Layer 6 of a small transformer language model trained on English Wikipedia (12 layers, counted from 0, width 96).
Take only the direct path to the model's output, skipping the later layers: a vector added to the residual stream pushes a token's score in proportion to its dot product with that token's output vector.

Output vectors of the tokens that the questions are about. A number n stands for n times 0.022.
"b": 0 19 -5 -30 2 -11 -22 -2 6 12 -7 -15 30 28 13 4 -18 7 -13 -2 8 20 -22 -22 0 -15 16 -23 4 5 -25 28 23 -16 -12 11 -4 -7 6 -3 -1 -11 -11 -24 -16 -2 8 7 3 46 -21 -4 -17 14 22 5 13 4 9 -15 -10 23 -33 -8 3 -7 12 6 36 6 -20 -17 -9 -14 1 12 -17 15 -11 -15 6 32 -18 -13 8 -5 1 3 -10 -1 -19 13 -7 -2 -1 -9
"ators": -27 -4 -8 -18 -6 6 1 -8 -5 -1 -17 -42 55 -13 16 31 20 -14 18 -13 1 -1 45 1 -31 -4 -15 3 40 8 -21 -7 -10 55 7 -11 4 -20 13 4 13 40 19 49 2 -2 6 -25 5 -12 -27 9 45 -1 -22 -6 3 -22 22 -17 -10 -37 22 -15 -9 25 25 18 -47 -9 10 -16 -7 -18 5 18 -8 -29 8 35 41 23 33 -7 12 -4 -8 8 -16 3 45 -17 39 8 30 12
"overnor": 1 16 -11 -7 -6 9 -2 -30 17 -10 4 -32 -6 24 21 38 -4 1 21 -26 -20 -19 28 44 -31 -24 3 -28 2 12 20 -17 -13 1 5 23 28 20 17 29 7 19 -9 -1 -16 -12 -10 12 3 8 30 33 4 12 -43 6 6 -14 23 -21 13 -5 41 -25 6 25 2 34 15 -18 -11 18 -13 5 -3 7 -10 -1 21 25 39 -20 49 20 -9 35 4 33 15 25 33 8 -26 -12 35 -1
"op": 10 -29 1 -4 1 -11 29 6 -16 -9 8 7 -1 27 28 -16 -4 12 6 2 18 9 -1 -17 -18 -3 0 17 39 7 3 -5 -3 -21 -10 -19 -19 3 -3 23 -3 35 17 11 -3 3 -18 4 -8 54 13 9 -12 29 2 -5 -6 0 -17 -21 -28 -11 3 20 2 -7 0 -5 -22 11 7 6 4 -5 3 16 30 2 -6 17 -5 6 23 24 21 -20 6 13 11 -11 -30 -17 -9 6 15 -15
"”": 5 -26 -12 31 -2 -51 -44 2 47 -11 23 19 9 32 3 -20 28 7 -22 -5 -45 -14 -3 -3 -20 -20 9 19 45 13 23 22 -6 9 30 38 -5 -8 10 -14 8 8 -11 33 -30 -74 4 30 -21 -19 54 4 95 56 -22 15 -30 1 -11 5 31 0 23 19 -25 60 55 -29 -6 -2 30 11 -19 -34 47 10 12 19 17 -12 33 -32 58 -6 -39 18 14 -1 15 29 18 12 28 -3 18 11
" life": -26 -15 -9 7 -6 -14 -22 4 -5 -34 30 0 25 16 8 5 14 -14 25 -3 13 9 8 -25 -8 -13 -2 7 8 -14 -1 18 16 5 19 7 21 -1 -11 9 13 -22 15 17 -39 3 23 9 -6 -52 5 -3 20 -16 -9 -9 4 14 20 -11 22 -34 34 -30 -11 1 12 7 3 -16 -4 8 8 3 -18 3 26 -34 20 10 17 -39 5 -7 -27 39 -12 15 -26 -12 -12 -12 -8 34 12 22
" times": -13 -21 -19 -8 -5 1 -16 -14 5 -21 -12 22 31 6 11 -16 57 -9 12 -4 -57 -2 -7 11 8 -3 -27 -1 35 -19 -12 25 -27 11 -9 0 4 7 11 -14 16 -13 -10 -7 5 6 47 26 0 11 -27 0 46 -1 -2 -15 -27 11 10 3 21 -29 36 -18 -17 6 -6 7 -5 -8 -19 -14 -8 -21 21 3 37 12 -8 -5 18 3 23 13 5 17 2 10 -16 11 6 -29 -18 54 30 21
"arri": 7 -14 -18 24 -2 -4 -5 4 22 -17 25 -31 24 17 5 13 44 10 -8 -14 -22 -41 39 1 -27 11 -35 4 -14 49 27 1 -11 21 4 5 9 5 14 40 5 25 -26 19 -18 -10 13 -3 -32 -6 23 29 20 1 -8 10 -16 -37 -9 -32 14 -32 -1 11 15 -6 -8 -14 -4 -31 -17 13 17 -18 9 22 32 1 23 13 -3 -25 -23 26 -32 30 -3 15 17 -12 14 -17 -9 12 17 -2
"burgh": -16 21 -39 60 -1 -71 -18 4 8 12 43 -20 44 33 26 -5 -16 62 67 11 -14 -7 26 2 7 -26 35 6 32 21 66 -6 -4 -13 20 9 -7 15 6 -12 16 37 14 -12 -6 -47 1 27 11 -14 10 42 15 -2 -40 -8 55 28 -2 -13 1 -25 23 -21 -17 6 -8 -18 -19 -5 28 -23 -34 -14 5 10 -16 -30 -23 -2 33 -38 16 1 2 14 -6 43 8 47 8 10 -6 -12 42 -14
" average": -27 -6 -43 30 -3 -19 -14 -53 30 -11 30 37 18 9 -11 -12 12 3 27 19 -6 -33 -1 -7 -6 -25 48 -13 28 -44 31 -16 -25 17 -2 11 -24 5 3 32 24 30 -3 40 -24 -3 13 -16 16 -2 -15 1 23 -41 -38 -38 7 12 9 -23 9 3 10 11 -11 3 2 -23 -22 -27 8 13 -12 4 22 -4 7 -52 -11 -1 -13 -12 16 7 -1 0 5 28 -8 33 41 -39 4 43 19 15
" includ": -29 -27 -11 21 -14 -32 -18 -38 26 -17 29 -24 59 16 16 23 45 62 22 -16 -54 -28 28 23 -45 -35 2 -19 22 -11 56 16 -30 56 13 27 16 17 12 27 32 17 -14 31 -7 -19 19 22 -22 -40 23 90 14 3 -35 -36 16 -12 21 -21 37 -31 44 -22 -55 36 14 -17 -13 -25 37 -37 -66 -24 24 51 30 -36 26 -21 25 -60 60 24 -76 35 -24 23 -16 34 68 -27 -26 15 44 25
"olic": -39 16 -3 1 0 -1 -35 -49 17 -17 12 -12 2 13 18 -14 19 3 42 8 -27 -32 32 19 -58 -23 2 -31 23 34 -24 4 -74 6 -4 12 34 36 24 38 -13 4 28 21 2 -41 16 2 -2 0 1 34 -16 13 -35 -4 -8 29 -12 -18 4 -13 41 28 -8 9 24 -19 -10 -8 42 22 -31 -16 36 22 43 -5 10 -29 27 -13 17 6 35 22 -43 9 -12 11 7 -21 -49 -9 7 -9
"merican": -44 16 25 35 -1 -25 -40 -2 4 -12 8 -16 26 27 12 28 23 -1 22 -15 -3 10 -9 -13 -15 -38 19 -27 -9 -5 2 -4 8 34 -20 34 39 0 22 -8 21 -20 30 24 13 -29 19 -11 16 -13 4 44 16 27 -57 8 15 -7 -10 -56 19 -19 2 -11 6 25 34 -7 -22 -6 35 3 -24 8 11 54 32 -59 24 -9 3 -18 -12 14 -31 22 -18 -14 -14 47 38 3 -17 16 31 18
"rain": -40 -16 1 -15 -3 -5 -20 2 -7 -1 2 27 10 13 12 44 -20 -8 1 -27 -22 -6 -27 36 -45 -30 20 1 9 11 -16 22 -16 3 14 5 -25 19 1 21 1 22 11 -4 17 -16 15 10 26 -31 40 16 -22 -15 10 9 -1 -8 -20 -15 -18 -9 26 -8 3 23 -5 12 -4 -36 31 -10 -3 -5 -21 26 -30 9 19 -16 -6 15 17 14 -2 11 1 22 3 11 24 -17 -31 32 67 -13
"ification": 12 2 3 -1 -7 -13 -18 -15 -37 -11 6 -45 48 -16 5 39 -10 20 18 -29 -13 1 10 -6 -46 -23 -26 -10 54 -8 20 1 17 13 -18 -15 -17 33 14 11 17 19 7 33 0 22 26 -19 21 3 20 -5 34 -4 14 -58 7 -30 -10 3 15 -15 26 14 -8 -13 -13 -12 13 -12 -5 6 -21 -21 25 -3 -20 -13 12 -14 -1 10 -28 6 -40 4 1 20 11 31 -6 15 36 -15 -10 33
"ls": -24 -4 4 -4 -2 -9 -15 -3 35 -35 -29 -35 18 26 17 32 48 18 -1 -30 16 -39 4 -27 -27 -26 25 -13 -17 31 23 35 -18 45 27 21 -8 -12 -8 -13 30 -14 -4 -1 -18 -1 7 12 46 -61 -19 30 -6 33 -25 8 23 18 -11 -23 -25 16 1 3 -12 13 53 25 21 -21 -3 11 -28 -7 29 18 2 -10 -37 -35 1 -12 9 11 12 6 -4 -9 31 15 30 -10 22 3 16 21
" Apps": -19 -54 -20 11 -8 -60 -59 -59 5 -40 -4 6 16 -5 38 -15 59 37 27 -4 -37 -37 7 1 -12 5 -27 -13 45 -35 0 -16 -58 46 15 23 34 18 3 4 7 31 5 6 -6 -20 -27 11 7 -64 -21 50 -29 10 -32 -61 39 -48 -16 -15 31 5 19 -42 -12 39 -9 2 -7 -27 46 -48 -32 14 38 10 64 -29 3 3 10 36 -31 27 28 10 -12 -4 -2 44 22 -3 5 37 1 31
"ble": 13 -11 -9 -25 -2 -42 -42 -6 19 -23 31 -18 30 10 3 19 -9 32 27 11 0 28 -21 -16 -17 -47 43 -34 -43 7 -14 58 0 -1 -21 35 11 22 0 1 16 2 -16 -11 -13 -49 30 -13 -47 8 -16 12 -2 11 10 -15 -16 5 3 -13 27 -16 -42 -24 -4 39 16 -28 42 -15 19 8 -52 -24 -25 38 -21 -26 -4 -20 15 11 16 10 -8 1 -1 10 -14 23 18 -15 -2 -24 11 21
"ivers": -17 1 -11 5 -4 -33 -9 12 16 2 26 -29 12 12 4 34 -28 -22 28 -19 -24 -6 12 -14 -25 -31 17 -11 41 -2 11 3 5 4 -9 -49 -3 21 39 31 15 7 -18 24 1 17 6 -1 35 -40 40 5 9 -10 -32 -40 47 -19 2 -3 -13 27 12 8 -12 31 12 -31 -19 18 13 -21 -5 -5 39 18 -16 3 19 -42 7 4 -11 13 7 -4 5 -12 14 16 -13 6 -31 11 6 5
"ounced": 6 28 -8 11 -13 22 -32 3 12 -28 29 -39 4 -50 39 56 -4 54 36 -31 -9 -6 15 4 -29 -19 15 -1 32 7 34 16 -43 42 19 -12 -5 52 16 17 -4 26 -17 40 -29 9 -3 26 -6 -49 38 8 11 -33 -23 -54 8 -4 1 -46 15 2 20 22 0 49 13 -7 -13 -10 8 -31 -21 -16 15 10 23 3 1 -4 -6 17 9 29 -41 14 17 28 -6 -4 4 6 18 -15 39 17
"als": 9 15 -21 -18 -3 14 -7 16 -21 -5 -35 -29 26 -7 8 -3 67 -13 14 3 -13 -2 38 -2 -36 -22 21 -1 24 33 8 -16 -24 18 -21 -25 -26 25 -1 -16 -1 -10 -34 32 3 10 14 -6 50 -31 -10 -2 16 -1 -8 13 4 -21 -1 -47 -5 -7 47 26 -3 -3 15 -4 8 2 16 10 0 13 -39 11 20 -11 -7 24 17 -5 13 27 13 -14 -15 2 16 8 33 -47 33 -24 -2 0
"ine": 16 -2 -2 4 -3 -7 0 12 -5 -9 -18 -19 11 21 10 7 -6 10 23 6 30 28 -20 15 -24 -12 -26 -14 -1 12 3 -8 -6 -28 -15 -8 5 -26 -7 -14 24 -18 -15 -42 0 -6 22 -34 -34 4 -3 8 31 -21 21 6 -6 1 -39 -15 1 -14 28 40 2 -24 11 -45 -13 2 -18 4 8 -24 -13 -14 2 -7 21 11 -3 6 -21 1 1 15 -8 -10 -11 -18 2 31 -2 -21 6 0

Each question shows what one neuron of this layer's MLP adds at an activation of 1. A number n stands for n times 0.0074.

n93: -9 -12 -23 7 -17 -12 -9 -15 5 -23 43 7 -20 -21 -22 5 -58 -11 11 -9 5 -13 -24 31 3 -3 17 -36 -30 -30 -24 0 5 17 -5 3 9 12 -9 -21 18 -21 6 6 -32 -13 10 -3 -21 19 6 17 9 -11 17 -16 -7 -27 2 -11 37 7 5 -19 -23 -33 -13 1 2 25 15 9 -27 -24 -24 -26 12 -22 -4 3 6 -11 4 13 4 33 13 -21 11 1 0 1 -13 -2 25 -3
Pushed down most: "als"

n92: -4 -3 18 18 13 -3 8 -28 5 15 12 1 16 1 6 22 -5 -3 6 6 1 22 -9 -18 12 9 -1 -5 -19 4 -2 1 -13 -13 -12 8 -12 -4 3 3 -15 18 8 -10 -8 -16 23 -17 26 7 10 -47 -21 23 13 9 -5 20 -1 -37 -10 -14 24 23 7 12 10 -13 -35 20 -9 -4 6 -44 -8 42 3 4 17 1 -24 1 -6 -34 -15 7 29 -9 -4 24 3 -6 -22 7 48 -26
Pushed down most: " Apps"

n135: -11 7 0 9 0 7 16 3 0 -8 -23 14 9 -1 -14 25 -19 -11 6 -30 -19 -3 21 -6 -19 -21 -7 31 10 19 -11 -4 -2 -10 16 -10 -19 -16 -23 -11 -42 -8 0 -5 3 10 23 5 -3 -48 0 -9 -7 -7 -1 32 -18 -7 4 -6 11 1 -4 6 -10 12 7 -9 -38 -6 -14 26 -35 22 3 -3 -5 6 2 -27 -3 -9 2 9 11 -11 17 25 25 -26 20 3 -27 22 17 -34
Which of these tokens does it push up most? "rain"

n40: -15 9 -5 20 6 31 -6 -43 -18 8 -8 -26 -23 -30 23 14 -10 -3 16 -27 -2 -6 10 -12 -27 -19 0 13 3 -3 20 -11 23 33 -4 32 -6 7 -9 -20 2 17 -7 0 7 16 5 -3 16 -13 -7 -13 0 -35 -2 34 18 -22 4 -22 -14 -15 -8 0 41 -28 -6 25 -19 -9 7 -15 5 -30 -15 -13 25 0 14 17 -37 17 19 15 -17 20 -32 5 10 12 4 16 -4 -7 -4 -3
Which of these tokens does it push up most? "ounced"

n178: -9 6 -36 5 -3 10 15 -30 7 3 24 -6 -38 0 4 14 -7 -3 -31 -12 -47 6 22 20 39 -2 10 -6 1 -6 -2 3 3 -4 3 16 9 -14 -8 7 -33 10 -35 6 6 8 10 4 -7 5 -3 -14 12 12 -33 -3 -6 -6 -4 -11 -21 1 6 7 -6 -9 13 28 -7 18 -9 25 18 45 -27 9 -9 -42 -14 -5 2 1 2 5 -2 1 22 -5 -8 12 -10 33 -24 -10 39 -16
Which two tokens does it push up most, strongest first? "overnor", " average"

n114: -6 12 26 13 6 21 26 18 22 5 -6 -12 -9 12 -2 6 -31 -4 0 -16 22 13 14 -7 27 9 -8 -26 14 11 8 -17 -2 -4 1 -24 7 10 4 -13 -24 4 14 -24 22 23 -8 0 -1 19 -15 3 23 -19 40 37 -12 -29 9 22 -5 8 26 38 -9 -41 -4 -1 -21 7 -26 48 4 4 2 -8 -10 29 0 -10 0 -3 7 31 -12 -10 8 -6 -15 -15 -25 7 2 -16 -14 -18
Which of these tokens does it push up most? "ine"

n71: 8 -2 -35 -1 25 -8 11 9 -19 14 19 -34 -3 24 8 15 -22 -10 -19 15 -30 -25 -4 -3 -7 11 4 7 -2 -40 13 5 15 1 -15 12 11 12 35 -23 13 -3 23 6 -31 9 -12 -8 -2 -27 6 -3 9 0 -10 -5 28 9 25 -14 7 1 22 -30 25 14 -11 -18 9 -17 -3 -2 -12 -27 -3 -18 -2 39 -23 18 37 -14 2 -12 9 8 -11 -15 12 -8 6 19 0 1 1 -22
Which three tokens does it push up most, strongest first? "burgh", "overnor", "ivers"

n165: 1 -1 5 37 3 2 5 -3 -10 -14 -4 7 -33 -14 3 29 -7 32 -6 -3 -29 -19 -3 -4 -40 31 -14 1 9 12 -3 11 0 14 -26 9 9 -10 -22 -17 -23 19 -8 7 16 -5 13 -12 -20 -42 15 2 -4 -25 -28 3 -11 10 -12 -8 15 -8 11 -34 2 -36 12 -3 0 -23 -11 -15 33 -7 31 -1 19 -30 18 -30 2 -2 -12 -16 -25 19 7 14 -24 -6 -22 5 1 -9 -21 -15
Pushed down most: "b"

n1: -21 19 41 18 -37 11 -15 13 10 40 -4 -4 -14 -16 22 8 10 -15 8 11 7 -2 29 -26 9 14 -36 -6 -6 12 -20 38 -10 8 11 -16 18 20 -37 13 -7 3 22 4 1 -11 27 -8 -6 12 6 46 6 8 -4 -36 6 1 -19 -34 2 8 -5 23 19 -9 -7 1 -5 15 7 -7 -10 10 28 -2 34 -5 24 -2 12 7 11 -8 -12 -7 10 7 -21 29 -5 2 -10 -6 15 -22
Which two tokens does it push up most, strongest first? "olic", "merican"

n60: 13 -20 5 6 34 -27 32 -8 10 -30 21 -13 7 -23 22 8 6 -13 2 9 -8 -33 -2 -2 17 -4 21 -3 10 6 27 21 -11 26 29 -21 0 -6 -6 -3 6 -9 9 -13 -13 25 18 9 -9 -10 27 -5 16 11 -12 1 2 -9 16 -23 -2 22 0 2 22 15 2 7 5 31 -14 0 22 46 -3 1 -35 0 9 9 -6 -5 -23 -2 12 -14 2 3 -10 -7 17 9 -30 -16 17 8
Which three tokens does it push up most, strongest first? "ivers", "ounced", "ls"

n13: 10 14 -13 -1 -4 -14 -4 0 6 -16 -6 18 5 13 -9 5 27 -5 -3 28 -31 -21 22 -9 -25 -7 1 14 -5 -6 7 14 -11 -11 18 -3 2 0 16 15 -3 -9 20 -11 -29 6 16 9 8 0 1 18 17 9 7 -30 -1 -3 14 16 18 -17 25 -6 -29 18 9 4 11 -13 -12 -8 -18 19 -8 21 3 -13 3 -1 -24 -6 11 14 -14 -16 33 18 35 -2 -9 -22 -15 -6 -32 -14
Pushed down most: "ine"

n59: 23 3 -21 -33 -10 -16 7 11 4 -14 -4 2 14 -7 0 -25 6 3 -16 12 7 -23 -2 6 -20 -11 -10 -24 -24 18 -6 33 -5 23 -3 -8 22 -22 11 -2 11 -4 16 -19 -12 -1 -5 8 9 4 0 32 -1 -1 -16 14 27 7 17 -24 -5 -12 -2 -5 -29 -5 11 -18 11 -3 -1 4 0 15 -9 -5 -2 7 9 12 8 -4 -5 11 8 -3 4 -29 17 -13 15 -26 20 -9 -9 -11
Pushed down most: "ification"

n170: 2 26 -20 33 -6 -8 -45 -2 -1 -8 -6 13 26 14 -17 -21 12 -12 -3 5 -10 -1 7 -34 10 19 12 19 31 -2 28 18 -29 16 21 -11 -10 11 7 -10 10 19 9 16 8 -4 -2 -10 -8 1 5 40 28 0 -13 -11 -18 -9 10 -8 -5 6 8 6 -5 -16 -13 -12 -5 12 -6 35 -11 22 19 -21 -4 -13 -8 14 13 -11 -3 12 -1 5 2 14 -10 2 2 -24 -35 22 -4 9
Which of these tokens does it push up most? " average"

n28: -21 -24 9 11 14 -1 6 -14 2 26 9 22 -3 16 13 -21 -24 -24 -14 3 1 4 6 -3 36 24 -2 12 24 -1 2 -2 -14 3 10 -13 -15 -26 5 19 -22 6 13 -17 -4 -7 13 11 -6 8 -13 -40 -12 4 30 4 -5 4 -19 -11 -7 -2 28 10 5 -36 -18 -7 4 59 -8 13 10 -26 0 -22 18 -14 20 -7 5 12 17 0 15 3 1 -39 10 -10 -37 16 -32 2 10 -23
Which two tokens does it push up most, strongest first? "op", "ine"

n49: 2 -6 -11 3 -8 -13 -19 5 -8 4 9 -35 18 -12 -3 17 3 20 11 11 -11 -10 -1 1 49 -7 17 9 17 -29 14 -4 -4 31 5 9 27 7 -18 13 2 26 25 12 -5 -24 1 22 -9 22 11 25 22 -1 -18 -27 13 -4 -10 32 -9 9 27 14 -11 16 19 -19 -20 16 -14 -5 -25 17 -10 21 -16 -3 -19 33 18 -2 11 4 -17 8 -38 19 6 20 10 -20 -15 -16 -12 27
Which two tokens does it push up most, strongest first? " includ", "burgh"

n99: -23 -15 -18 -2 -12 30 -9 3 15 -14 -4 2 -5 10 -5 3 34 -19 -15 19 2 -20 -19 -21 -4 14 -37 9 -13 28 -47 -10 -11 -1 24 -21 11 -6 -15 -1 -4 -12 12 -12 4 13 2 -15 -17 11 2 -2 7 35 -35 -6 -31 -23 13 -20 14 0 17 15 22 1 -6 -20 -8 -7 -61 11 1 -4 -7 36 11 18 -14 9 4 -9 8 24 -38 -5 1 -15 -28 15 20 10 2 -14 28 -8
Which two tokens does it push up most, strongest first? "arri", " times"

n17: -19 -20 9 -8 2 17 -19 -7 14 -11 -1 -23 -31 -14 26 9 -19 0 -8 35 30 8 6 -16 -22 3 -16 10 -1 -31 -21 -16 41 26 -6 -8 -2 -7 -6 -39 13 -26 -6 -24 -19 -5 31 0 -26 -22 -11 -35 23 -1 48 17 -13 -6 37 -26 -2 -31 2 -22 -4 -27 3 0 -34 -7 -1 7 -6 -1 -29 12 -25 -28 2 -3 -7 -18 12 -36 -28 9 41 -6 -5 -2 -23 -6 -19 7 -7 -30
Which of these tokens does it push up most? " life"